Layer 7 of a small transformer language model trained on English Wikipedia (15 layers, counted from 0, width 128).
A neuron's activation on a vector x is SiLU(gate . x) times (in . x), where the dot is the dot product.
The model reads these tokens: " the" " D" "is" "n" "ey" "+" " t" "e" "le" "v"

The vector x that enters this layer's MLP at each token. A number n stands for n times 0.011.
0 " the": 29 20 22 -6 -41 27 -23 -44 61 11 19 -37 -7 -6 3 -42 54 -36 -7 -23 -44 39 -15 -6 -26 13 9 16 -17 -31 -13 -14 20 30 -4 2 16 5 30 2 27 34 -5 46 -35 -11 45 31 -28 -43 48 -41 63 -5 -8 40 -37 22 -16 -15 -9 -26 -2 4 27 -39 -3 -35 -27 4 -13 -41 -47 26 -31 -56 3 -12 11 96 -30 -3 13 -1 -30 -13 -18 19 23 -19 8 -16 -4 3 9 -21 -59 73 -3 -53 23 16 0 -11 28 36 26 21 -17 -55 14 -42 10 -34 4 -2 -5 -8 15 -1 25 17 13 26 10 9 6 9
1 " D": 3 -5 3 19 59 1 4 -86 31 -19 80 -38 1 4 -26 21 7 -23 16 -41 -43 45 1 16 5 -19 9 73 -21 -22 -45 20 -16 4 8 20 -8 -12 30 19 13 29 -25 45 -20 -22 5 23 1 -64 -18 -5 17 2 4 0 -4 14 -16 -20 17 -8 -15 -27 30 -30 -24 -71 29 -9 -9 -38 -27 -35 -6 1 3 -9 -2 62 -59 -7 1 61 37 5 23 15 2 0 -3 0 -19 -10 -8 5 -89 4 -4 -10 -20 23 1 -19 6 41 27 -15 -60 -3 19 -83 -4 6 -22 20 -4 14 30 27 2 8 -27 13 9 33 1 5
2 "is": 7 36 38 1 -21 -19 20 -38 -69 59 29 -20 -39 8 44 -25 -32 -42 20 -21 -44 16 8 -16 -25 -4 11 33 33 24 -13 3 -11 34 80 1 -6 -4 1 -19 11 -11 -23 37 -21 1 2 -1 44 -40 -7 -48 31 13 -26 25 5 -14 -62 30 19 -16 -53 0 -8 -22 -37 -47 2 -11 -54 -2 -58 73 -7 -22 28 -59 28 -5 -8 25 -22 36 13 8 19 -6 20 -3 -51 2 20 12 -32 -3 -51 25 -3 -25 29 21 1 -31 29 69 26 25 -30 41 37 -42 32 -24 -6 3 -7 63 14 3 0 -8 18 16 25 15 -1 17
3 "n": 9 2 -49 -14 28 -1 -38 -34 38 44 -18 -5 -15 -13 42 1 25 -53 -22 -15 9 -9 21 -1 -28 -30 1 6 -30 17 15 -61 19 -50 33 50 -6 21 -31 -19 21 -8 -20 19 -19 -27 51 14 18 -23 -46 -33 2 7 -7 18 -9 29 -20 -12 -2 -38 -20 24 -29 -26 -35 -65 40 23 -50 -40 -10 -7 5 13 55 9 9 -26 9 -20 -19 5 21 -44 45 40 -34 20 -31 -58 11 8 45 2 -55 57 12 -20 -8 27 -6 -30 -14 19 25 21 -28 38 -15 -15 -6 -30 -57 11 4 -19 8 43 -53 27 29 57 58 4 -20 39
4 "ey": -9 -5 12 3 -45 -3 -20 -53 37 21 27 8 -20 -25 -22 4 -33 -28 4 -6 16 -10 -3 -26 0 10 8 35 -11 1 3 34 17 -44 49 -13 0 2 2 9 -37 17 -17 4 -30 -11 71 -26 -27 14 -5 -76 -3 2 3 47 1 20 34 34 -51 -19 -25 -23 -36 -12 -33 -22 -4 0 -34 -32 -58 31 -36 -18 19 -23 9 24 -21 13 38 27 25 -3 30 20 -12 19 14 -52 8 -3 -30 19 -79 37 41 3 17 79 27 -48 15 20 60 -31 1 31 5 -42 -6 -12 -26 8 -14 -3 45 44 -20 -2 -32 19 18 9 -49 21
5 "+": 4 63 -10 -17 -1 -47 11 -66 13 5 16 -3 -7 -52 8 -66 23 9 -3 -4 -6 -1 -48 27 -30 4 47 29 -5 36 11 -13 1 -16 61 -9 20 -8 16 -23 -12 -34 -27 21 -22 -20 77 -4 -41 -23 17 -41 16 38 -11 27 -46 -46 47 -3 -2 -11 -6 -8 19 -38 -11 -48 -5 31 16 -33 -19 41 -8 -38 2 -1 -13 72 -41 14 5 -16 33 2 18 0 5 -12 15 -44 -14 -21 -7 -37 -52 72 31 9 -7 47 20 -21 33 17 16 -9 -2 -26 25 -42 -17 -33 -24 -2 -48 28 37 -32 4 -8 -12 -8 5 7 -5 25
6 " t": 2 -1 53 -18 -1 15 -29 -67 4 17 34 -44 -23 -18 0 -31 -10 -9 15 -15 -58 30 16 -73 -4 0 49 36 -32 7 -4 -5 -8 10 27 11 -11 -48 -30 -16 19 -21 -33 4 19 -27 45 22 46 -21 -13 -5 27 -14 3 -11 -5 -36 13 -59 10 -44 -13 -33 51 -30 -10 -34 11 -21 1 -38 -20 4 -1 -16 16 -8 -66 22 -53 2 -27 12 48 6 51 6 63 -19 -24 -38 -39 -1 11 -31 -47 -30 6 -2 15 0 -39 7 -8 17 18 -23 24 21 -6 -71 -12 -46 29 25 -12 18 7 12 15 24 -28 44 24 -12 -5 8
7 "e": 33 14 -22 -35 32 15 -50 -50 39 54 13 -31 -31 -69 13 16 41 -52 -54 -13 -53 38 -30 -11 -59 -12 -7 77 -9 -35 -22 -16 1 -22 34 29 11 -17 -51 -85 12 -16 17 -6 31 -10 2 5 27 -34 -11 10 6 -21 -29 -4 8 -40 0 -12 9 -2 -15 -21 -1 -46 -84 -25 -3 -49 -13 -31 -27 -2 -49 -13 24 -24 -4 7 -14 -5 -60 -11 8 -32 -8 16 15 15 -35 -20 -22 -14 -57 -16 -35 -3 -17 43 0 7 -11 -22 -16 -8 -7 -12 -3 -20 22 -38 -18 -38 40 -4 14 36 42 -20 -11 6 -22 20 -2 -1 19 -36
8 "le": 41 8 -42 -29 -42 3 -85 -36 30 32 45 -12 10 -4 24 22 -4 -66 -57 -28 -60 -7 -56 -28 -50 27 -1 -6 48 39 -25 -41 7 5 14 2 14 -14 -19 -34 24 -2 1 -24 35 -22 11 -4 -6 -28 -33 -43 46 -37 15 50 -2 -20 -14 -6 14 -1 -55 -15 2 6 -34 -27 26 25 -16 -43 -29 32 18 11 21 -28 -5 -13 3 -18 -22 48 -1 0 -1 31 18 -8 -2 35 -6 -61 -53 -11 -13 50 -31 -48 -36 27 25 -22 26 31 16 11 9 21 -1 -36 -3 -33 13 10 9 75 64 -29 -30 11 -3 28 7 1 1 -5
9 "v": 36 45 -37 1 -20 -11 -5 -55 23 -24 27 14 1 78 54 7 47 17 -23 -11 -39 21 -41 -33 40 17 16 1 21 8 56 -14 -40 -25 -8 17 -5 -36 -56 -41 17 -14 -66 1 37 -7 -19 -15 14 -30 -48 -17 51 30 41 60 -26 -1 4 -40 43 -27 -24 -35 -9 -18 -5 -3 3 -46 -23 -54 35 -17 -21 36 1 -10 15 -15 -32 -18 -23 -11 7 16 27 6 9 -13 -20 -33 -11 -36 8 -3 -30 29 -19 -20 -33 23 8 -8 10 -1 30 -23 -1 -15 11 -23 -36 -29 22 35 7 68 29 -40 22 3 64 63 22 -2 -23 9

Each question shows the input weights of one neuron of the MLP. A number n stands for n times 0.022.

n270 gate: -11 32 2 -1 2 -22 22 -16 10 -5 -15 -9 6 -44 -10 6 -14 12 20 12 -24 18 27 7 -18 -9 -11 11 51 -1 15 -10 2 32 19 -18 -11 6 6 -20 -33 11 0 -36 -11 -5 -1 -39 -21 3 -25 19 -15 -28 8 13 3 -6 29 -11 5 33 19 -29 7 15 -8 -19 17 -6 -17 -23 4 9 -21 3 14 33 -12 20 13 -16 19 17 -41 26 -6 32 31 -9 -6 19 -8 21 -5 56 -36 -18 -12 -11 12 -15 15 -3 -11 17 -16 6 20 -19 18 30 -6 13 -5 34 -28 1 -16 12 9 -23 21 1 -18 -21 26 1
n270 in: 13 28 22 -24 7 -1 9 -5 11 -2 28 -17 -34 38 -2 -15 27 5 11 18 -15 -9 4 35 -5 6 7 -7 -44 31 43 40 6 31 -20 -27 17 -3 7 11 -27 14 -20 11 9 20 15 2 41 17 -21 7 32 14 -1 9 -8 1 -16 41 14 -7 -17 -7 6 -42 -26 14 -2 68 -17 16 5 -27 -28 10 17 5 -36 3 -34 28 -14 2 5 -20 25 -41 -13 -6 -17 11 24 1 16 -16 12 19 6 3 -11 8 -20 46 -33 -4 9 23 -26 1 -16 -11 7 3 -21 -20 9 -10 -6 9 -22 16 -9 -8 27 -46 3 -3
Its three highest activations, in order, are on tokens 5 "+", 8 "le", 1 " D"

n247 gate: 1 -22 -26 -12 -5 5 -29 11 0 2 -23 46 -3 9 -1 29 15 19 12 -27 21 4 -16 -25 4 -47 -3 2 -21 9 40 7 -35 -10 -8 -35 -24 19 -7 -19 3 44 30 -12 -21 7 -3 -52 -38 37 -17 17 -5 18 -26 -5 5 -14 -25 -28 39 29 -9 18 26 26 1 -28 18 -12 -40 30 -13 -9 -27 24 -1 -5 29 -1 15 -16 14 -13 -20 19 21 -6 11 -17 25 9 40 -62 -16 21 -18 -18 31 -11 1 3 3 -10 22 6 -12 16 -1 20 0 1 -40 -13 12 -7 31 11 14 5 -19 39 -19 4 -22 4 -3 2
n247 in: 45 -16 4 8 -9 18 -14 13 -23 9 19 -31 4 20 -21 -6 -9 22 1 7 -1 -7 22 -22 14 18 2 -10 5 -29 10 15 -41 35 28 17 -17 -20 14 8 22 11 -20 13 -33 -9 -25 -5 -25 16 39 -33 4 7 38 -19 12 2 5 5 12 41 -25 -14 19 -31 -5 -34 -5 14 7 -16 38 -19 59 -4 -9 -18 -9 3 1 15 12 -36 3 -20 -13 23 -8 6 38 -26 -18 -24 -22 -27 -14 -10 5 -16 8 36 -15 -14 -6 -33 -8 48 -26 -33 -45 7 -8 -4 -5 6 6 -15 0 -25 1 1 -30 19 -8 -33 26 13
Its three highest activations, in order, are on tokens 2 "is", 7 "e", 9 "v"

n218 gate: 58 -1 3 -1 10 -13 44 17 -9 7 9 26 -6 -30 15 32 -25 -2 -9 3 -26 34 -2 -17 4 4 6 -25 -5 24 -2 12 50 -20 13 10 12 17 -35 31 -6 20 22 -6 -31 6 -37 -9 -16 42 -11 -25 16 2 23 -41 18 -14 1 -8 16 -9 6 -15 19 -1 4 10 -4 -3 -16 3 -7 23 32 -1 -15 -16 -4 -35 6 25 -1 -3 29 -43 -33 -32 -11 25 13 -38 21 15 32 4 -8 19 9 7 4 36 10 41 -11 -14 25 39 -22 -4 17 12 -10 48 -15 7 -23 18 18 -25 -1 7 -26 6 -20 8 21 -1
n218 in: 22 -14 4 -32 -23 -30 12 -10 -6 -11 -16 -29 -22 22 10 1 -27 32 15 6 1 94 4 -24 -17 -2 9 4 22 -6 41 -15 -3 -10 13 18 11 15 -11 3 8 6 -17 -17 -4 -49 -6 -27 19 -4 8 4 11 -17 -25 -23 10 0 -12 5 8 -3 -17 25 -10 -31 9 -46 1 -10 -19 -6 -3 -6 -30 19 9 -14 25 -15 4 38 17 -23 17 -3 -22 -26 -28 18 -35 -5 -10 9 30 -1 41 -15 5 -37 5 6 4 23 -31 -8 13 20 1 -21 3 37 5 3 21 -9 15 58 10 -31 31 -42 -34 -10 -22 14 30 12
On which token does it fire most? 2 "is"

n151 gate: -29 -28 3 5 5 -7 -4 27 26 1 -24 11 -4 -8 24 -19 -7 -57 19 -5 23 -7 17 -12 -11 15 2 -2 9 19 -45 -20 34 -23 5 -26 -34 6 -1 3 21 24 -11 -10 4 -22 0 51 7 2 50 22 -1 7 -23 -9 4 26 -14 -29 -16 -3 -6 2 -27 5 3 25 2 7 -7 1 -4 -5 7 28 15 -13 -36 13 18 -23 -36 0 49 9 4 6 -16 10 7 25 -11 2 -10 -7 8 -18 -17 24 8 -28 -12 -10 19 13 8 -1 -32 42 15 39 -9 3 -38 26 -2 9 -5 -1 32 -21 -15 -13 -33 -16 -38 -29
n151 in: 39 27 1 49 -7 -3 -49 16 -10 -10 -29 -7 1 38 -6 -24 14 8 13 -28 -2 3 -19 -13 -1 33 -23 31 -3 -6 42 15 -26 10 -41 16 11 -9 2 -4 17 -3 8 -8 -6 13 -26 -3 25 4 -46 19 -7 -6 19 -19 -23 -30 17 20 3 15 -11 -26 32 -31 31 -1 -17 15 -18 11 7 8 17 -33 -7 -15 -23 -24 13 29 31 21 -22 -13 -19 -8 4 14 -47 -5 -32 -9 -21 -11 -7 12 47 -3 5 -2 12 -17 -3 41 -7 3 -34 -28 -1 -42 42 4 -1 -8 -37 -3 -24 -5 10 9 4 -2 16 25 23 12
On which two tokens does it fire most, strongest first? 4 "ey", 7 "e"

n33 gate: -15 3 -22 -21 -44 20 16 29 -18 -9 -7 -33 11 -25 10 6 -1 -35 -20 8 16 12 24 20 1 3 8 1 21 -6 16 17 -13 -21 -7 30 -26 -19 -5 -13 18 2 -42 -3 -35 -41 -14 -29 -30 25 75 -5 -16 -22 1 -31 4 -44 16 -29 -11 10 29 -36 0 11 22 -22 -15 -24 21 7 -6 1 -14 12 -25 -13 22 -13 14 30 27 17 -13 29 -48 -3 -47 13 9 6 -18 17 20 27 5 -1 -14 21 5 -4 21 -29 17 24 -15 -20 43 -12 -12 19 3 38 -20 5 -6 7 31 18 -3 4 40 54 7 -13 -20 -7
n33 in: -2 2 -18 -6 52 10 -33 25 36 -23 11 -3 -19 -2 9 22 -1 -9 -13 25 5 28 -51 -7 9 -26 -9 -20 24 -18 -9 9 -8 -19 -7 23 -36 40 -11 -13 3 33 10 -27 -24 -20 3 4 -32 -5 49 6 -1 -49 -6 37 18 31 6 20 -22 -15 7 -15 -4 -9 6 -12 -1 9 -13 -6 38 -11 7 -15 -19 18 21 13 15 -23 29 31 25 -6 -13 -25 -12 -4 -19 -3 9 -29 21 -16 -21 18 27 18 -29 -3 -6 14 25 -8 -34 -8 22 -13 -3 -15 17 43 2 10 -3 -8 -3 24 49 3 20 -48 34 -15 -4 18
On which token does it fire most? 2 "is"

n15 gate: -38 5 -9 23 -2 -23 15 -6 -28 -20 7 -5 19 4 0 21 -19 6 -9 25 16 13 31 -4 -13 13 -6 18 13 -13 -15 8 7 33 -28 29 3 -14 9 -18 3 21 12 12 19 -23 1 1 -3 -8 -35 11 2 -13 22 1 -41 -11 17 -27 1 24 -14 -20 20 -19 16 -16 -30 18 -2 -6 15 34 -15 -27 -8 -3 -1 17 -1 -23 25 8 -38 13 -18 -32 -8 -24 5 -11 9 13 10 -14 -28 -28 10 -1 -1 38 -19 7 -28 -15 -31 -16 63 -23 14 10 -4 19 -23 37 -9 0 13 -17 -19 -34 33 -8 5 -16 26 -2
n15 in: -14 -2 -4 -10 19 -26 -12 44 13 -41 18 -18 -10 -1 -20 18 -8 21 -8 -11 26 10 9 25 -38 -4 42 8 -6 3 -15 -33 20 -31 13 -12 -5 -4 10 -27 -22 -6 -16 -4 41 -50 -10 -9 6 -9 -20 -5 40 -6 28 -20 3 -17 16 -7 47 4 -25 14 -10 3 20 14 4 -37 5 -13 8 -13 -19 -8 -17 -47 -17 -4 -29 -28 42 15 16 -3 -33 3 17 -3 -25 15 -2 20 39 -23 -21 -14 10 -24 10 40 -41 5 -47 -5 -13 14 37 -9 36 20 -28 -1 -34 -21 14 -15 -17 -4 -20 -17 6 -6 33 -13 -14 12
On which token does it fire most? 2 "is"

n56 gate: -34 -18 -21 -12 6 17 38 -16 -17 15 -24 -1 -17 -1 8 13 20 51 18 -63 7 -1 13 3 20 -53 0 31 -28 14 -12 33 -32 4 -1 -18 23 23 35 -11 -43 14 24 -10 -20 -21 -20 -13 13 5 0 8 -14 -25 6 -13 21 -14 19 11 -19 -25 -17 12 14 14 -24 30 23 14 7 5 7 3 13 25 -16 -29 -26 39 3 5 -9 4 3 -12 6 -18 -27 -14 26 16 -6 -34 12 -29 -11 -6 -9 19 30 -7 40 -29 1 -58 13 -14 3 38 -10 5 3 -55 -5 25 32 -7 0 13 -14 -6 21 -9 9 -44 13 13
n56 in: -5 25 28 37 13 -24 6 16 -33 -31 -4 -5 9 -30 28 24 -10 17 -1 -6 -8 9 29 -12 1 -25 6 23 -57 6 -10 -23 -20 -30 21 35 2 -8 15 22 -2 -3 3 -5 -20 -4 4 -7 48 14 6 -14 -6 -14 -32 0 33 39 35 -11 3 10 24 10 6 -24 -8 7 -43 -5 46 45 27 -18 -28 11 -5 -26 29 27 30 18 1 -8 8 11 1 23 -39 -30 7 -9 3 25 -23 -3 -6 -18 -22 -1 20 11 27 -11 49 8 26 -23 8 31 -11 -44 -6 -28 -1 -1 3 -47 -4 -3 7 37 29 -8 24 -9 10 -5
On which token does it fire most? 8 "le"

n44 gate: -14 -23 -26 -11 20 -31 -1 12 -14 -18 -31 8 -3 15 26 28 -2 -7 4 36 -14 -10 -32 -15 -19 10 8 -9 10 -35 10 -15 1 -45 26 4 -3 -2 0 -5 21 8 4 -10 9 -27 1 -9 -4 -10 1 -15 15 -10 5 38 -24 -17 -33 -1 10 14 21 25 14 4 -11 16 12 -18 -30 1 -20 1 -21 -26 -67 4 -3 20 4 14 5 12 7 -6 -9 14 -12 10 -20 -22 2 23 -21 -8 12 -9 -2 13 -71 6 2 -18 16 -24 -26 23 4 -21 21 -15 -15 -22 10 -9 -5 3 -52 0 -18 -27 30 -41 -46 -2 21 -8
n44 in: 12 9 -55 8 -12 20 31 7 20 11 22 -28 24 -5 -24 -2 10 17 -12 21 55 18 -18 -30 26 -19 -7 2 51 -7 9 2 10 -17 -14 -16 -6 -22 15 -15 -2 -6 -39 -3 11 3 -13 -14 8 7 -8 7 24 -26 6 -16 10 11 -7 -7 -15 21 -24 -6 -35 -2 -43 -8 -15 -7 -41 0 19 15 -34 -17 -34 17 -20 16 -7 1 6 12 9 -4 4 60 -8 -8 -18 21 -10 1 19 14 26 26 -58 4 18 -1 43 -23 17 -19 14 -26 4 -4 -7 -7 18 -4 2 -17 -8 22 16 -8 -59 18 -1 -41 0 -22 -1 -5
On which token does it fire most, and how strongly? 7 "e", at about 2.2

n167 gate: -27 -1 4 -29 17 -3 -15 -14 -5 -53 -7 -4 40 -19 -4 -6 -24 15 -14 -15 14 -36 20 -14 23 -24 34 -40 -11 0 -16 14 33 12 -21 -37 13 10 -18 -23 -65 -10 1 25 6 8 -38 -3 15 20 35 -30 4 -12 -21 -3 -29 20 11 -16 19 41 33 3 5 2 3 -10 29 -15 21 -1 -16 -25 36 33 -18 3 23 -6 -12 -8 16 -11 -7 -9 8 7 -25 -16 6 -6 1 19 17 26 -6 -7 -9 -21 -27 22 8 1 9 3 55 -14 16 -26 11 22 21 24 17 -7 34 -28 22 -48 -8 -32 -9 5 -14 -8 -20 -6
n167 in: 13 12 20 44 13 5 8 4 -9 8 27 -6 -25 24 41 5 -14 57 56 -18 9 -10 -16 33 -23 13 -30 31 20 -20 -27 36 18 -10 34 31 -19 -9 11 6 7 16 -20 -14 33 -20 24 -16 -3 2 -23 -9 11 -43 -9 24 -20 -23 3 5 6 -5 -29 -22 -20 1 51 25 -3 29 10 -5 4 -5 14 -14 -14 9 14 8 47 8 -19 16 26 -10 -5 -22 22 -26 15 -29 10 29 -20 -28 -7 -18 18 -32 -29 3 14 -15 -28 13 -60 5 -48 2 23 7 10 -14 3 29 7 -3 -2 37 25 -22 -28 -43 3 5 3 31
On which token does it fire most, and how strongly? 3 "n", at about 0.31